Layer 4 of a small transformer language model trained on English Wikipedia (10 layers, counted from 0, width 128).
A neuron's activation on a vector x is SiLU(gate . x) times (in . x), where the dot is the dot product.
The model reads these tokens: "==" "\n" "D" "y" "n" "am" "ite" " E" "n" "ter" "ta" "in" "ment" " was" " found" "ed" " by" " N" "ick" " Bar" "ru" "c"

The vector x that enters this layer's MLP at each token. A number n stands for (n - 500) times 0.004.
0 "==": 486 272 412 694 624 587 630 491 680 563 772 269 433 519 388 614 585 435 386 577 522 374 560 550 354 500 370 472 623 485 572 584 669 809 560 601 547 447 472 591 630 41 505 614 485 562 408 542 533 635 597 545 613 428 465 424 543 343 516 384 680 325 521 745 487 464 759 526 502 568 305 652 466 405 253 620 678 488 319 406 438 591 518 469 381 442 463 515 624 459 516 706 476 237 354 426 397 420 549 649 663 721 566 588 565 550 483 294 643 517 603 373 551 350 536 470 448 561 492 542 572 248 620 433 416 520 552 749
1 "\n": 472 390 370 693 641 637 561 460 680 495 614 492 404 426 464 590 495 256 571 378 480 468 570 454 521 467 455 383 470 522 663 488 707 723 638 514 552 510 506 591 598 194 388 645 551 617 424 680 731 542 532 531 665 262 469 438 520 301 498 366 719 420 582 557 604 432 526 507 502 401 401 539 485 362 562 661 497 372 404 409 531 654 532 501 569 365 469 557 670 392 624 649 449 127 327 666 492 433 583 663 609 634 625 527 502 328 431 318 666 503 641 573 326 295 516 484 346 637 466 420 783 308 568 351 570 453 601 624
2 "D": 410 413 462 697 596 430 421 612 575 589 564 651 205 317 503 726 604 424 564 510 486 481 491 481 653 712 516 441 417 607 510 374 632 550 626 698 610 413 422 464 416 440 277 577 529 501 393 432 594 470 634 315 651 293 555 569 419 407 411 475 548 425 334 643 554 410 414 642 452 173 422 598 670 572 516 504 420 692 565 370 377 559 257 682 291 425 491 755 353 522 648 637 412 248 701 621 246 466 424 516 763 442 395 508 544 490 644 264 639 412 591 570 561 446 496 535 701 586 495 535 547 431 661 402 452 354 716 681
3 "y": 560 530 575 533 515 516 244 465 581 933 467 340 309 536 482 393 581 361 352 632 601 312 591 467 590 418 459 500 310 490 377 461 560 597 542 530 604 522 451 443 585 511 419 480 481 233 593 495 656 390 465 401 530 348 448 662 465 471 248 503 427 509 252 390 730 334 509 471 285 413 489 419 643 592 422 473 500 555 405 509 274 304 396 621 309 569 662 628 400 342 668 478 441 487 652 626 512 265 519 462 780 537 717 503 497 232 704 285 749 580 583 542 529 399 286 675 707 716 512 492 376 363 427 211 549 366 367 637
4 "n": 333 618 361 450 763 655 435 566 390 492 492 392 451 503 333 467 529 287 410 428 355 463 450 349 511 564 393 491 450 488 344 429 476 532 528 510 488 476 276 493 524 380 446 635 534 209 615 576 564 540 489 385 615 330 465 624 380 558 179 534 476 509 239 575 557 642 429 350 392 377 625 385 641 477 273 509 644 605 494 355 389 520 379 553 541 519 475 669 312 449 451 336 626 655 353 780 382 419 603 358 688 790 691 333 519 462 616 181 775 689 412 528 366 448 493 591 634 433 362 571 493 458 385 67 424 295 502 466
5 "am": 520 534 439 486 736 590 578 630 429 506 650 264 482 512 418 409 606 573 275 401 427 348 526 632 398 370 432 501 646 225 503 325 512 370 446 740 610 549 333 520 484 618 559 733 564 344 437 656 733 466 443 476 771 659 488 519 348 720 538 178 617 235 463 543 604 292 391 545 471 348 665 730 551 465 399 627 478 481 440 422 407 518 250 554 525 677 642 519 449 464 514 436 523 483 320 459 412 415 360 305 515 559 643 596 481 614 655 399 701 443 426 435 251 245 509 429 580 446 230 668 688 304 368 174 464 314 663 580
6 "ite": 576 464 324 617 887 546 851 505 431 732 474 564 451 579 428 516 511 450 335 467 359 512 325 586 376 557 490 414 411 339 369 490 587 435 456 437 529 502 416 593 516 509 454 516 531 437 341 518 525 638 401 535 955 517 462 620 342 350 391 379 594 211 608 561 714 279 381 729 245 455 492 625 445 314 431 678 426 362 766 430 486 396 643 286 409 477 396 697 530 667 543 506 543 270 339 442 555 389 427 423 480 470 622 606 472 502 595 390 791 565 475 426 525 400 396 438 506 477 481 496 587 423 269 311 720 372 677 624
7 " E": 528 238 527 498 753 392 400 455 564 618 327 468 324 303 372 815 758 343 404 441 552 496 546 427 531 409 513 420 471 521 310 519 802 624 493 434 680 491 484 549 653 474 286 612 497 570 628 389 661 377 551 285 711 348 527 555 437 346 469 428 613 265 358 615 453 133 323 474 640 251 410 571 490 519 464 570 778 539 629 404 442 533 343 615 349 665 510 537 431 486 668 633 480 378 607 536 393 435 351 538 666 705 503 498 515 556 594 327 878 608 374 550 323 392 428 531 478 565 617 440 500 478 430 447 708 275 559 523
8 "n": 364 393 495 529 442 420 485 375 430 594 521 398 251 306 242 415 496 556 450 413 487 406 552 312 723 265 427 545 542 549 298 521 573 542 540 202 549 566 583 324 656 468 208 672 624 248 492 449 766 464 480 397 595 265 404 452 578 496 246 563 573 723 376 547 417 441 423 451 472 277 441 521 668 591 496 709 471 548 696 399 429 620 466 569 611 406 390 491 361 589 541 636 557 578 343 640 339 239 336 470 834 652 586 379 699 451 614 533 784 553 298 478 593 462 357 422 612 501 457 670 421 504 457 270 430 441 484 552
9 "ter": 416 561 436 534 765 368 394 426 411 656 528 405 370 328 385 404 447 421 534 553 541 466 541 635 773 42 558 598 380 442 530 413 595 480 606 567 780 472 477 436 667 558 599 533 741 222 350 727 774 318 226 391 476 568 580 500 418 286 399 553 586 615 244 410 492 320 415 575 227 535 440 570 597 423 400 642 428 659 529 578 572 519 443 408 513 451 651 401 577 293 602 477 462 499 381 509 483 464 461 345 743 574 536 394 342 419 756 342 644 395 433 686 586 323 342 385 630 373 292 584 450 446 532 384 729 331 526 637
10 "ta": 491 406 621 549 687 756 710 702 407 749 284 391 643 563 546 446 526 372 233 592 422 671 324 282 379 382 702 640 251 505 423 416 598 289 525 773 554 250 716 369 544 565 459 492 512 423 545 819 574 550 396 336 651 445 499 710 350 592 439 527 876 345 621 520 562 478 383 478 414 478 607 533 416 511 295 746 651 487 489 595 226 339 418 487 522 397 427 562 452 670 516 498 359 482 525 460 504 327 523 448 702 722 689 466 508 691 697 389 619 454 428 695 480 474 529 536 606 460 503 457 719 608 486 258 622 472 383 402
11 "in": 606 261 327 550 730 514 901 828 475 674 485 304 380 298 348 495 553 330 241 456 181 428 383 533 588 562 573 478 430 482 387 482 494 453 296 538 567 577 488 427 576 367 464 471 472 350 620 535 680 356 254 520 652 592 518 517 281 610 535 356 665 416 507 404 680 414 404 417 283 516 551 706 343 482 476 363 449 360 681 462 303 475 431 512 333 637 538 279 368 956 526 312 563 348 481 456 527 481 665 517 641 412 543 500 430 446 620 496 555 781 386 471 602 416 610 363 664 504 758 496 677 495 529 321 545 507 492 636
12 "ment": 468 520 487 747 611 685 739 686 504 702 540 532 564 490 416 580 350 444 387 405 289 317 611 638 572 418 527 521 322 315 237 257 533 456 420 343 417 421 434 490 594 440 473 692 459 541 537 602 507 408 453 575 737 499 539 642 265 536 374 311 444 414 340 523 456 411 540 642 306 562 586 778 399 436 581 592 699 507 479 320 368 381 409 431 327 731 421 663 446 701 455 448 457 198 521 650 541 415 691 673 597 423 460 613 346 672 515 467 790 575 525 494 533 304 393 309 585 564 506 690 547 306 492 450 531 624 647 622
13 " was": 620 480 350 555 312 483 649 472 626 601 725 607 529 464 432 481 412 427 240 620 478 432 569 477 387 209 418 445 550 549 524 492 343 596 414 391 380 467 719 538 662 343 124 670 526 603 408 541 566 278 415 237 829 430 492 351 383 393 583 471 616 376 715 591 568 428 707 545 368 366 293 781 482 454 447 600 697 536 501 363 456 778 687 399 381 441 598 650 573 673 441 528 413 430 437 542 569 367 553 440 740 570 429 477 466 389 530 273 611 742 426 521 429 355 250 507 528 553 551 530 571 253 525 275 559 489 453 542
14 " found": 497 382 354 597 454 653 585 446 547 404 802 482 331 320 596 619 333 357 387 600 441 399 274 596 420 461 495 574 714 469 372 497 578 463 357 579 666 190 548 341 575 295 349 601 640 430 361 554 461 607 524 482 731 506 659 367 195 616 535 275 541 74 409 556 711 253 555 383 375 451 447 627 597 644 481 616 543 690 607 266 440 547 691 560 488 283 498 609 481 338 499 566 498 427 514 468 659 528 516 622 752 271 468 444 409 503 645 314 541 563 532 553 454 329 481 556 365 711 655 628 512 236 544 435 696 461 580 344
15 "ed": 459 492 428 660 506 800 642 684 754 559 593 315 324 374 718 482 212 358 334 674 470 543 413 667 428 392 445 282 384 528 405 375 578 680 459 471 599 633 555 449 462 309 431 620 604 444 242 421 595 566 274 461 599 435 665 529 316 536 431 316 628 401 533 548 560 461 615 725 458 582 290 698 458 431 434 653 699 531 526 327 457 466 742 580 547 394 354 519 457 537 463 446 558 335 390 630 508 466 659 276 808 336 536 462 305 580 588 534 595 594 483 675 427 316 422 457 512 610 598 593 485 381 687 524 617 507 579 368
16 " by": 388 643 457 690 643 550 437 641 669 598 564 570 297 478 427 501 411 385 477 479 419 574 462 518 302 466 437 263 380 536 446 466 513 589 418 487 613 566 470 547 563 359 561 658 569 502 544 621 554 558 351 250 598 530 625 501 271 473 296 359 658 535 688 546 697 525 579 491 453 508 206 691 426 491 497 653 511 494 591 404 384 502 693 434 423 282 597 674 487 518 788 557 669 155 414 625 425 304 647 564 538 426 776 538 237 540 598 342 666 505 654 478 282 318 459 488 473 517 476 399 551 495 485 450 674 397 718 703
17 " N": 423 513 469 621 837 627 438 555 387 508 550 501 220 346 472 795 615 473 644 359 580 465 490 425 621 635 475 513 543 616 384 441 740 587 438 356 331 359 432 477 517 341 299 716 605 324 521 580 595 540 635 309 638 376 522 444 525 526 279 393 436 533 541 671 539 254 498 497 487 296 324 619 720 529 417 723 450 441 706 333 537 556 324 859 290 410 481 623 312 549 498 749 643 459 534 687 520 289 584 773 582 603 493 536 520 591 532 160 741 502 534 661 358 438 454 517 515 523 550 491 458 463 518 395 520 361 545 644
18 "ick": 495 681 408 531 684 463 471 438 490 480 315 375 295 538 783 432 741 570 559 359 346 317 358 423 565 356 482 429 500 527 371 347 446 475 586 510 675 421 516 408 403 413 384 766 544 146 227 497 406 481 460 396 687 503 802 570 627 576 285 424 446 429 324 497 621 521 221 588 400 404 552 509 618 576 321 609 460 421 645 357 487 459 383 612 489 599 666 561 658 405 509 659 520 437 571 495 534 558 670 642 652 464 540 489 450 435 536 313 924 610 475 488 474 449 389 492 672 499 267 628 594 233 482 560 671 286 528 638
19 " Bar": 379 397 648 551 691 649 489 447 477 712 395 685 288 480 203 723 520 296 400 669 562 360 490 325 415 463 333 523 339 479 388 358 642 499 432 602 510 374 604 616 695 258 462 431 611 516 400 468 636 746 467 459 543 511 601 548 543 700 428 377 595 252 462 646 407 301 351 570 445 527 407 644 468 609 603 561 458 600 671 577 174 491 454 738 234 543 683 568 574 496 436 707 503 460 806 593 467 426 739 536 679 571 606 368 488 411 554 377 846 532 271 712 586 369 326 503 410 426 333 652 521 560 543 543 478 340 590 535
20 "ru": 481 526 546 459 606 765 657 358 291 667 581 565 573 520 378 631 471 494 347 536 529 297 446 465 319 375 458 426 459 466 322 474 355 471 502 533 428 514 641 450 556 386 580 542 411 550 506 678 568 621 469 568 574 573 610 593 437 675 86 594 742 419 397 544 627 433 21 566 620 525 326 562 618 555 259 561 481 384 494 617 365 325 524 618 514 367 525 623 481 631 397 702 582 360 511 756 482 507 579 496 537 732 751 299 452 369 576 371 717 682 243 736 766 469 259 576 625 394 527 457 556 482 458 433 589 522 505 617
21 "c": 577 508 452 581 735 688 800 653 526 695 691 565 457 467 411 583 410 476 490 375 296 403 461 442 552 493 343 313 635 292 319 355 486 402 652 575 645 447 445 310 659 628 529 316 431 384 585 555 399 653 506 403 519 602 532 569 300 750 457 569 692 398 272 587 508 208 443 344 321 491 484 731 322 513 268 599 495 440 372 415 135 347 579 576 346 293 490 386 442 494 555 534 546 382 573 568 701 435 496 731 687 587 592 689 332 297 369 455 650 595 284 558 522 619 370 550 744 413 430 511 858 537 478 565 405 429 499 546

Each question shows the input weights of one neuron of the MLP. A number n stands for (n - 500) times 0.0032.

n318 gate: 434 571 344 513 530 604 399 479 602 376 373 506 480 610 607 330 565 462 547 393 723 611 485 289 275 648 529 554 446 435 376 512 556 614 472 537 441 271 448 372 556 629 663 528 427 590 441 516 654 559 576 453 661 436 352 555 503 437 799 448 599 576 601 562 481 552 619 466 588 626 534 470 192 563 506 557 465 339 559 509 609 435 560 390 411 356 438 375 629 466 391 403 518 526 516 500 421 337 458 621 542 572 609 537 355 296 324 494 431 623 410 340 551 503 524 539 494 623 484 739 525 626 557 519 649 423 519 479
n318 in: 470 310 334 557 505 531 409 383 565 426 511 508 556 503 373 489 349 462 634 573 465 584 402 447 505 497 443 497 546 453 598 408 563 437 529 378 463 393 624 476 420 524 603 749 532 467 508 492 442 623 573 443 699 413 426 438 473 452 589 432 439 337 542 468 525 468 431 510 497 645 327 523 435 645 465 382 438 621 420 602 462 471 615 487 446 295 553 403 468 667 397 540 490 599 568 379 595 415 508 653 558 425 410 407 537 345 513 373 436 557 445 459 522 578 520 446 549 489 541 629 370 586 554 540 389 454 269 563
Its two highest activations, in order, are on tokens 0 "==", 5 "am"

n274 gate: 578 649 526 561 462 542 597 323 410 520 601 434 518 494 517 337 325 460 500 394 597 494 671 500 540 595 445 491 483 536 570 385 567 565 344 647 755 300 441 540 415 406 429 517 339 585 531 419 324 543 526 529 426 570 514 500 443 305 637 556 404 574 525 469 526 604 406 414 635 374 364 457 428 534 669 566 488 637 435 548 526 429 632 480 543 534 624 344 483 565 475 443 528 435 474 399 699 346 438 342 436 409 548 571 494 632 565 435 588 397 614 445 757 554 380 560 608 326 474 540 503 580 534 437 497 523 486 517
n274 in: 306 621 467 524 407 528 462 461 571 575 383 562 548 267 561 506 601 346 459 664 517 557 732 552 410 418 300 564 503 340 483 511 466 331 546 511 477 398 497 425 373 651 441 500 479 652 699 421 380 659 518 506 561 485 312 452 322 465 520 418 419 399 625 526 620 551 555 517 480 628 506 572 288 567 515 605 656 398 445 651 363 506 622 396 453 699 523 670 440 365 465 416 458 467 606 443 488 574 572 546 533 433 517 413 500 374 483 445 517 643 399 681 615 582 494 539 463 459 527 424 581 381 377 418 448 589 520 474
Its two highest activations, in order, are on tokens 8 "n", 18 "ick"

n189 gate: 412 546 497 450 374 442 288 335 535 534 579 654 429 553 200 475 466 553 581 409 575 506 576 669 438 616 415 478 371 363 558 400 540 561 805 574 318 438 506 438 565 550 599 600 369 475 608 509 418 497 691 525 547 513 412 398 690 494 606 563 626 623 624 506 567 533 605 391 678 478 472 311 418 516 578 519 381 469 565 460 599 518 559 283 625 391 466 358 378 552 491 568 521 407 393 427 575 554 391 515 433 419 441 593 411 546 567 614 488 459 303 408 550 404 615 539 389 714 564 373 528 416 425 239 408 418 568 597
n189 in: 619 416 507 594 570 458 647 538 453 366 546 489 259 357 712 686 302 432 400 593 507 405 574 461 454 565 666 478 522 268 620 549 532 714 415 433 443 710 521 468 457 543 486 430 486 285 358 496 524 820 496 382 532 704 556 583 328 453 425 413 433 476 542 641 802 433 333 629 597 676 730 419 460 575 521 636 280 532 525 557 471 627 682 610 511 493 458 806 524 500 313 486 593 515 540 553 395 384 629 507 657 307 450 607 451 640 591 415 532 234 515 315 547 507 463 510 407 543 262 354 327 400 690 443 511 569 486 493
On which token does it fire most, and how strongly? 1 "\n", at about 1.6

n302 gate: 494 582 467 691 319 344 464 615 449 564 433 557 632 355 497 379 421 568 467 455 364 378 558 485 544 696 688 321 557 451 652 465 623 517 418 392 471 500 506 406 468 512 560 474 419 415 606 425 477 645 467 559 580 627 517 555 544 387 542 552 620 371 286 626 607 436 641 324 467 420 336 348 494 290 453 393 527 361 515 527 576 462 524 627 521 587 529 402 474 588 685 344 480 546 518 550 467 603 598 558 454 518 529 674 456 410 690 656 414 625 721 482 374 601 540 574 454 577 524 506 500 714 527 521 488 491 559 431
n302 in: 473 323 510 708 315 401 456 536 448 420 650 497 391 415 640 547 560 283 632 636 666 360 557 668 540 544 377 568 438 430 463 666 450 523 500 360 574 537 244 658 547 612 497 467 480 483 332 428 434 628 633 575 622 552 447 536 422 418 419 549 463 507 447 583 343 261 419 516 446 374 376 667 641 629 636 375 507 503 163 703 576 349 612 824 606 709 633 559 487 500 513 429 490 503 503 533 613 559 458 366 490 371 591 389 427 613 490 755 480 486 493 548 466 334 381 575 402 415 490 635 507 446 402 490 446 296 381 523
It fires most on token 10 "ta"

n238 gate: 494 594 480 458 450 481 641 522 295 367 767 591 436 466 398 337 597 351 450 424 564 687 343 528 458 483 523 610 480 470 558 418 323 585 455 475 344 635 340 419 584 699 594 560 528 554 614 540 495 425 613 542 579 366 478 492 455 477 351 505 497 570 557 528 532 352 559 563 382 404 353 524 452 565 595 312 491 514 355 458 443 458 520 469 458 615 478 566 681 616 544 469 443 488 654 459 540 383 585 669 466 461 419 480 453 580 461 486 525 396 414 594 378 539 540 543 337 475 557 623 453 441 517 565 359 469 337 590
n238 in: 512 536 479 530 474 391 533 468 334 512 438 439 535 473 612 566 372 503 642 688 485 245 435 401 590 491 479 290 310 295 455 666 610 568 473 422 602 446 539 563 557 370 456 663 619 525 347 344 423 494 570 424 648 426 695 400 473 649 527 371 518 547 479 536 528 408 590 574 591 597 365 388 576 500 364 500 460 551 446 593 379 581 530 352 494 426 447 597 417 685 566 596 649 413 377 598 601 703 405 580 519 509 383 440 548 524 378 542 789 509 525 420 497 564 558 561 389 585 339 358 494 482 415 461 410 518 312 541
It fires most on token 13 " was"

n98 gate: 418 413 640 541 394 620 456 491 392 500 586 681 454 500 532 375 447 462 394 528 513 494 287 469 509 620 418 629 436 482 441 561 608 204 565 438 740 531 531 385 640 513 530 635 611 295 335 554 515 422 722 336 563 570 399 470 487 336 664 552 500 615 524 559 413 500 749 418 519 544 494 592 617 569 522 450 608 393 434 447 564 481 481 353 525 500 241 421 565 447 481 450 588 581 287 491 478 443 443 478 648 519 572 703 268 568 315 649 525 405 436 548 611 544 473 542 348 487 545 428 494 538 374 607 438 420 265 460
n98 in: 526 475 396 584 419 581 365 583 542 462 378 600 381 599 471 446 497 580 446 529 628 563 475 522 688 346 342 651 244 475 654 622 368 437 538 648 465 427 331 475 421 557 380 466 397 451 269 713 278 440 645 442 462 441 403 401 468 567 519 317 611 624 512 513 322 393 646 416 413 314 414 543 545 497 618 522 458 503 640 510 366 456 506 758 406 578 371 705 547 481 424 398 612 530 568 629 542 533 597 494 667 557 459 576 399 525 421 611 392 551 572 588 348 586 390 439 327 484 490 487 541 769 449 465 557 285 455 597
Its two highest activations, in order, are on tokens 10 "ta", 8 "n"

n25 gate: 462 535 365 434 491 554 513 476 553 559 552 472 479 585 583 518 416 515 478 467 417 559 493 408 468 362 369 535 523 308 547 593 507 438 520 591 418 342 441 662 527 585 471 480 220 587 560 510 507 478 649 470 477 349 488 658 518 440 638 575 403 444 615 596 570 434 560 476 518 555 572 519 467 568 380 513 371 583 520 488 469 413 477 460 583 321 576 646 549 544 567 577 408 559 276 463 657 548 481 485 497 540 473 440 428 525 448 584 565 601 564 490 591 623 450 560 505 245 538 573 577 485 470 465 485 477 565 422
n25 in: 360 511 276 492 492 354 495 545 533 433 553 384 500 405 541 598 511 576 552 628 562 436 644 478 478 475 492 571 506 631 621 575 412 404 659 358 497 419 577 581 492 343 505 447 719 431 503 393 505 316 519 555 440 425 463 426 383 475 514 468 387 518 566 511 329 425 486 646 421 413 360 516 618 244 364 522 594 475 530 386 380 328 508 408 398 577 497 413 479 631 495 541 629 450 362 417 442 423 546 575 453 375 646 497 492 439 554 508 522 448 533 378 371 397 549 417 432 546 558 641 522 522 413 443 355 589 590 473
Its three highest activations, in order, are on tokens 13 " was", 6 "ite", 0 "=="

n89 gate: 603 525 477 503 562 595 511 574 480 554 391 382 281 469 566 278 441 340 651 615 514 674 497 562 318 451 215 471 662 626 472 520 444 492 557 382 491 583 408 579 537 392 511 461 572 485 466 411 494 381 391 491 423 567 534 464 491 448 620 403 492 709 603 461 409 461 480 339 543 732 404 427 621 489 426 663 448 486 457 486 596 508 680 455 509 352 550 614 676 435 356 457 553 479 480 565 373 456 595 407 632 400 426 645 419 511 447 410 398 543 503 384 538 394 429 415 472 628 555 588 460 446 371 509 399 448 509 400
n89 in: 436 508 363 544 544 642 530 593 536 641 613 639 640 478 406 580 429 527 577 580 640 451 411 647 459 525 547 326 333 562 505 530 459 460 538 397 358 462 522 495 344 508 635 538 378 562 339 492 610 702 494 282 310 464 597 385 552 544 431 527 514 481 554 532 506 473 642 398 384 506 489 578 353 332 467 577 464 434 505 330 393 375 558 339 464 581 557 604 419 405 418 443 660 528 489 489 589 536 505 457 579 316 445 372 427 478 651 571 434 541 444 324 436 552 550 426 487 484 500 429 611 503 464 368 438 433 516 535
Its three highest activations, in order, are on tokens 15 "ed", 16 " by", 13 " was"

n149 gate: 509 553 471 478 529 353 465 646 500 308 398 443 389 472 509 556 351 462 519 358 597 515 599 599 525 519 418 462 424 574 509 392 466 673 447 379 428 516 321 481 431 309 431 706 437 458 550 722 522 366 433 522 497 487 460 299 374 636 547 457 568 488 445 429 571 438 353 433 396 639 497 521 414 732 390 444 411 289 609 509 426 466 607 416 411 721 457 485 586 339 649 635 530 426 306 244 487 564 622 407 387 400 466 356 661 300 392 587 328 557 564 513 446 563 629 716 397 444 548 440 568 481 569 544 485 558 330 451
n149 in: 549 519 428 484 367 673 419 189 399 691 449 555 340 330 464 413 627 288 680 535 323 636 528 659 593 577 484 487 448 506 380 513 418 588 443 503 232 590 358 436 526 336 605 588 555 448 570 416 450 417 390 623 513 467 509 681 497 510 571 553 449 562 559 557 702 481 455 491 481 423 535 445 334 468 429 400 503 561 574 433 382 408 593 439 419 506 342 666 506 411 586 513 410 493 503 459 451 333 424 744 503 532 710 618 443 339 383 567 666 629 480 477 503 542 690 663 385 545 655 635 573 613 384 545 554 608 651 365
Its three highest activations, in order, are on tokens 11 "in", 1 "\n", 16 " by"

n293 gate: 482 598 640 448 540 432 672 451 473 622 468 372 544 425 512 506 548 344 311 515 515 662 612 390 434 618 436 343 686 497 479 474 382 559 622 616 506 545 527 443 605 563 584 503 615 500 345 564 629 395 367 575 506 528 529 445 431 560 461 620 322 430 301 719 355 512 440 439 557 696 423 429 397 539 386 605 555 458 605 605 546 610 545 647 561 532 633 538 294 367 476 422 378 608 524 494 549 576 497 456 546 470 417 369 675 417 586 345 365 563 439 524 485 581 374 270 407 614 494 377 444 717 479 620 453 485 536 356
n293 in: 600 408 472 524 542 594 430 602 411 434 512 518 584 557 533 620 497 352 464 427 518 314 393 634 494 654 421 379 555 429 660 367 631 758 485 494 542 614 397 491 437 587 401 465 345 506 617 485 562 479 442 536 379 620 527 661 723 491 585 679 589 520 397 411 531 479 721 597 582 467 572 426 460 539 385 319 473 645 554 482 685 434 446 473 400 432 470 456 379 580 637 560 500 587 601 616 686 442 549 628 636 280 500 569 355 550 408 587 587 624 506 546 384 575 356 523 415 416 556 398 598 630 409 497 482 304 358 609
It fires most on token 21 "c"

n151 gate: 608 339 584 481 416 512 432 441 338 521 591 578 497 466 410 399 415 623 822 398 515 349 485 640 518 593 701 624 441 485 567 581 579 343 366 500 399 475 455 460 344 411 562 596 568 456 503 665 449 325 410 639 512 431 735 306 525 383 586 446 354 559 437 548 437 449 521 422 596 266 454 491 525 349 383 374 506 608 390 313 491 415 555 460 640 650 485 470 593 397 524 521 312 373 438 545 335 516 374 533 314 414 531 494 333 388 545 506 479 345 422 487 500 448 459 359 429 451 453 482 622 546 506 303 524 606 531 581
n151 in: 633 421 581 571 486 235 444 488 528 515 542 565 484 595 475 420 421 574 531 528 669 542 500 573 625 512 395 525 634 346 430 434 751 437 604 588 579 491 364 744 650 365 488 581 537 403 662 575 371 534 692 583 555 422 467 440 531 485 500 297 640 354 419 388 731 253 417 539 525 688 527 485 562 491 414 629 575 599 475 601 522 549 639 497 500 557 560 488 560 573 433 620 408 449 503 433 516 572 287 388 582 482 640 277 606 715 482 655 420 497 525 397 404 497 453 465 575 463 399 512 549 411 361 531 369 444 414 404
On which token does it fire most, and how strongly? 5 "am", at about 5.4

n174 gate: 444 493 611 500 625 571 590 594 658 541 548 488 543 435 512 350 476 500 485 515 442 574 419 426 548 578 449 556 556 640 567 474 486 607 546 502 447 398 574 425 469 558 528 422 534 431 548 446 521 659 458 471 332 680 474 432 473 527 563 533 512 448 401 660 595 569 555 462 515 498 433 459 527 490 490 515 833 459 693 449 572 574 658 657 561 381 443 474 472 447 466 365 603 557 488 607 576 668 403 505 537 524 493 488 486 519 607 454 486 605 488 530 429 449 500 472 526 442 579 522 601 570 561 524 330 428 493 467
n174 in: 394 479 409 479 498 570 651 477 599 458 552 503 503 497 561 597 380 574 416 418 616 567 469 542 534 534 455 492 447 492 495 456 368 484 534 383 610 574 508 448 503 545 553 503 463 516 390 399 374 513 614 439 476 562 407 541 421 603 519 633 596 452 554 503 497 407 445 515 466 479 369 305 487 376 476 521 407 315 529 447 511 638 616 623 519 314 456 477 536 549 286 374 439 554 457 544 468 398 515 531 570 434 715 697 565 360 461 375 466 497 543 489 708 532 400 674 497 653 513 329 589 355 548 497 469 540 524 690
Its three highest activations, in order, are on tokens 21 "c", 15 "ed", 14 " found"

n90 gate: 348 640 379 606 425 623 406 558 480 387 623 385 518 366 540 654 452 523 545 529 534 553 606 573 457 400 466 632 457 380 497 383 349 458 740 458 432 506 564 514 384 619 475 419 431 465 534 350 349 449 802 514 466 401 506 472 397 543 457 414 345 497 492 604 626 413 506 522 483 411 480 340 644 700 608 565 385 597 483 480 445 582 497 426 517 397 340 467 400 570 415 406 591 447 480 464 301 509 381 399 605 520 619 523 433 433 553 604 472 649 602 439 448 463 595 497 525 722 407 489 610 509 611 471 503 378 426 586
n90 in: 667 546 408 509 538 534 440 391 519 537 568 519 175 616 387 328 571 462 569 277 647 601 654 463 562 594 374 560 399 230 525 500 552 340 435 549 587 634 610 509 537 375 572 528 393 535 367 386 577 444 557 525 528 484 537 464 572 550 509 558 398 588 601 454 561 531 376 616 425 375 534 467 472 347 556 316 453 412 637 244 599 494 606 559 500 512 472 479 463 673 580 375 509 548 487 414 238 551 310 306 462 478 463 313 722 512 602 590 534 541 669 449 237 359 437 470 409 575 580 538 596 462 556 547 552 439 462 564
Its two highest activations, in order, are on tokens 2 "D", 8 "n"

n7 gate: 525 495 465 410 521 442 495 481 452 400 512 490 376 342 418 463 502 376 611 545 495 366 449 468 606 403 430 502 445 629 527 634 393 446 485 576 502 589 600 544 493 433 369 481 505 490 623 480 439 641 410 470 567 432 376 500 319 507 468 541 473 443 560 534 439 488 426 396 575 401 655 347 533 344 540 403 508 594 621 362 464 355 331 537 447 442 451 317 529 458 436 396 454 633 475 293 548 578 533 559 363 527 434 559 563 442 441 561 572 520 429 359 593 458 507 488 402 604 599 592 439 502 525 485 573 472 597 442
n7 in: 508 594 688 636 545 566 582 443 204 539 486 503 477 514 486 458 478 452 598 497 478 494 646 461 517 497 551 576 511 437 293 451 622 709 528 436 414 419 580 486 467 413 441 401 650 486 386 560 681 452 469 497 641 609 621 399 584 517 503 530 442 402 454 337 434 569 536 344 666 472 567 556 372 567 458 483 418 331 343 587 606 519 548 466 460 434 478 489 426 290 539 444 549 399 753 494 341 540 508 345 560 503 366 458 406 434 398 592 441 579 342 600 457 438 639 379 549 567 463 559 422 666 520 542 533 503 511 544
It fires most on token 8 "n"

n170 gate: 364 558 341 494 487 451 573 459 583 489 483 526 427 662 565 489 461 419 536 486 489 503 555 528 520 585 404 483 392 412 555 569 486 384 355 428 586 606 544 508 561 478 600 632 455 677 464 435 467 497 398 514 466 617 497 375 508 427 463 582 295 454 314 572 630 398 595 418 416 362 492 487 758 351 320 508 690 376 358 685 342 458 351 626 489 437 406 486 467 290 619 536 584 561 651 417 392 631 575 517 557 430 595 497 464 585 472 544 503 463 374 429 602 652 511 519 489 508 523 489 384 511 542 464 267 577 388 497
n170 in: 599 545 582 674 427 722 538 550 655 517 424 389 593 532 526 471 509 445 400 676 692 508 514 585 486 301 184 584 608 452 406 545 446 517 491 398 474 532 455 457 580 563 345 520 526 638 463 381 570 457 451 425 561 608 517 642 417 356 615 380 457 531 466 412 544 559 557 618 457 269 540 309 666 347 621 388 529 491 489 446 435 349 411 537 509 624 503 564 469 523 560 497 678 607 541 410 326 386 426 548 529 494 469 517 483 452 424 509 532 561 400 491 477 630 645 423 494 595 585 471 412 440 497 388 378 503 615 309
It fires most on token 3 "y"

n24 gate: 404 466 559 533 498 361 446 380 514 482 534 498 442 535 432 430 500 416 519 467 596 479 335 479 514 420 596 549 410 514 413 553 551 507 495 528 535 400 434 345 530 316 487 525 441 605 537 552 575 509 420 575 547 507 445 409 437 605 371 436 551 615 427 424 565 541 556 520 591 488 493 283 410 621 537 535 568 385 460 442 710 482 516 458 533 459 518 557 564 610 689 479 495 615 493 500 618 531 562 668 490 544 537 421 440 456 449 535 533 465 290 453 472 512 567 502 421 577 383 533 422 509 570 563 629 626 498 486
n24 in: 456 606 470 488 481 531 587 613 461 599 469 652 578 464 569 495 635 594 566 580 459 466 632 448 418 651 498 539 549 426 579 502 525 525 468 565 568 475 509 441 325 598 548 480 484 437 432 362 355 477 518 411 404 558 558 496 553 326 431 604 462 456 427 574 585 457 514 582 528 454 439 582 440 454 516 530 426 523 518 500 404 466 386 602 488 529 536 480 538 354 328 518 456 317 528 475 484 421 528 545 535 521 475 552 538 670 599 514 434 571 435 628 438 500 498 642 595 573 561 523 532 534 431 381 340 421 521 491
It fires most on token 18 "ick"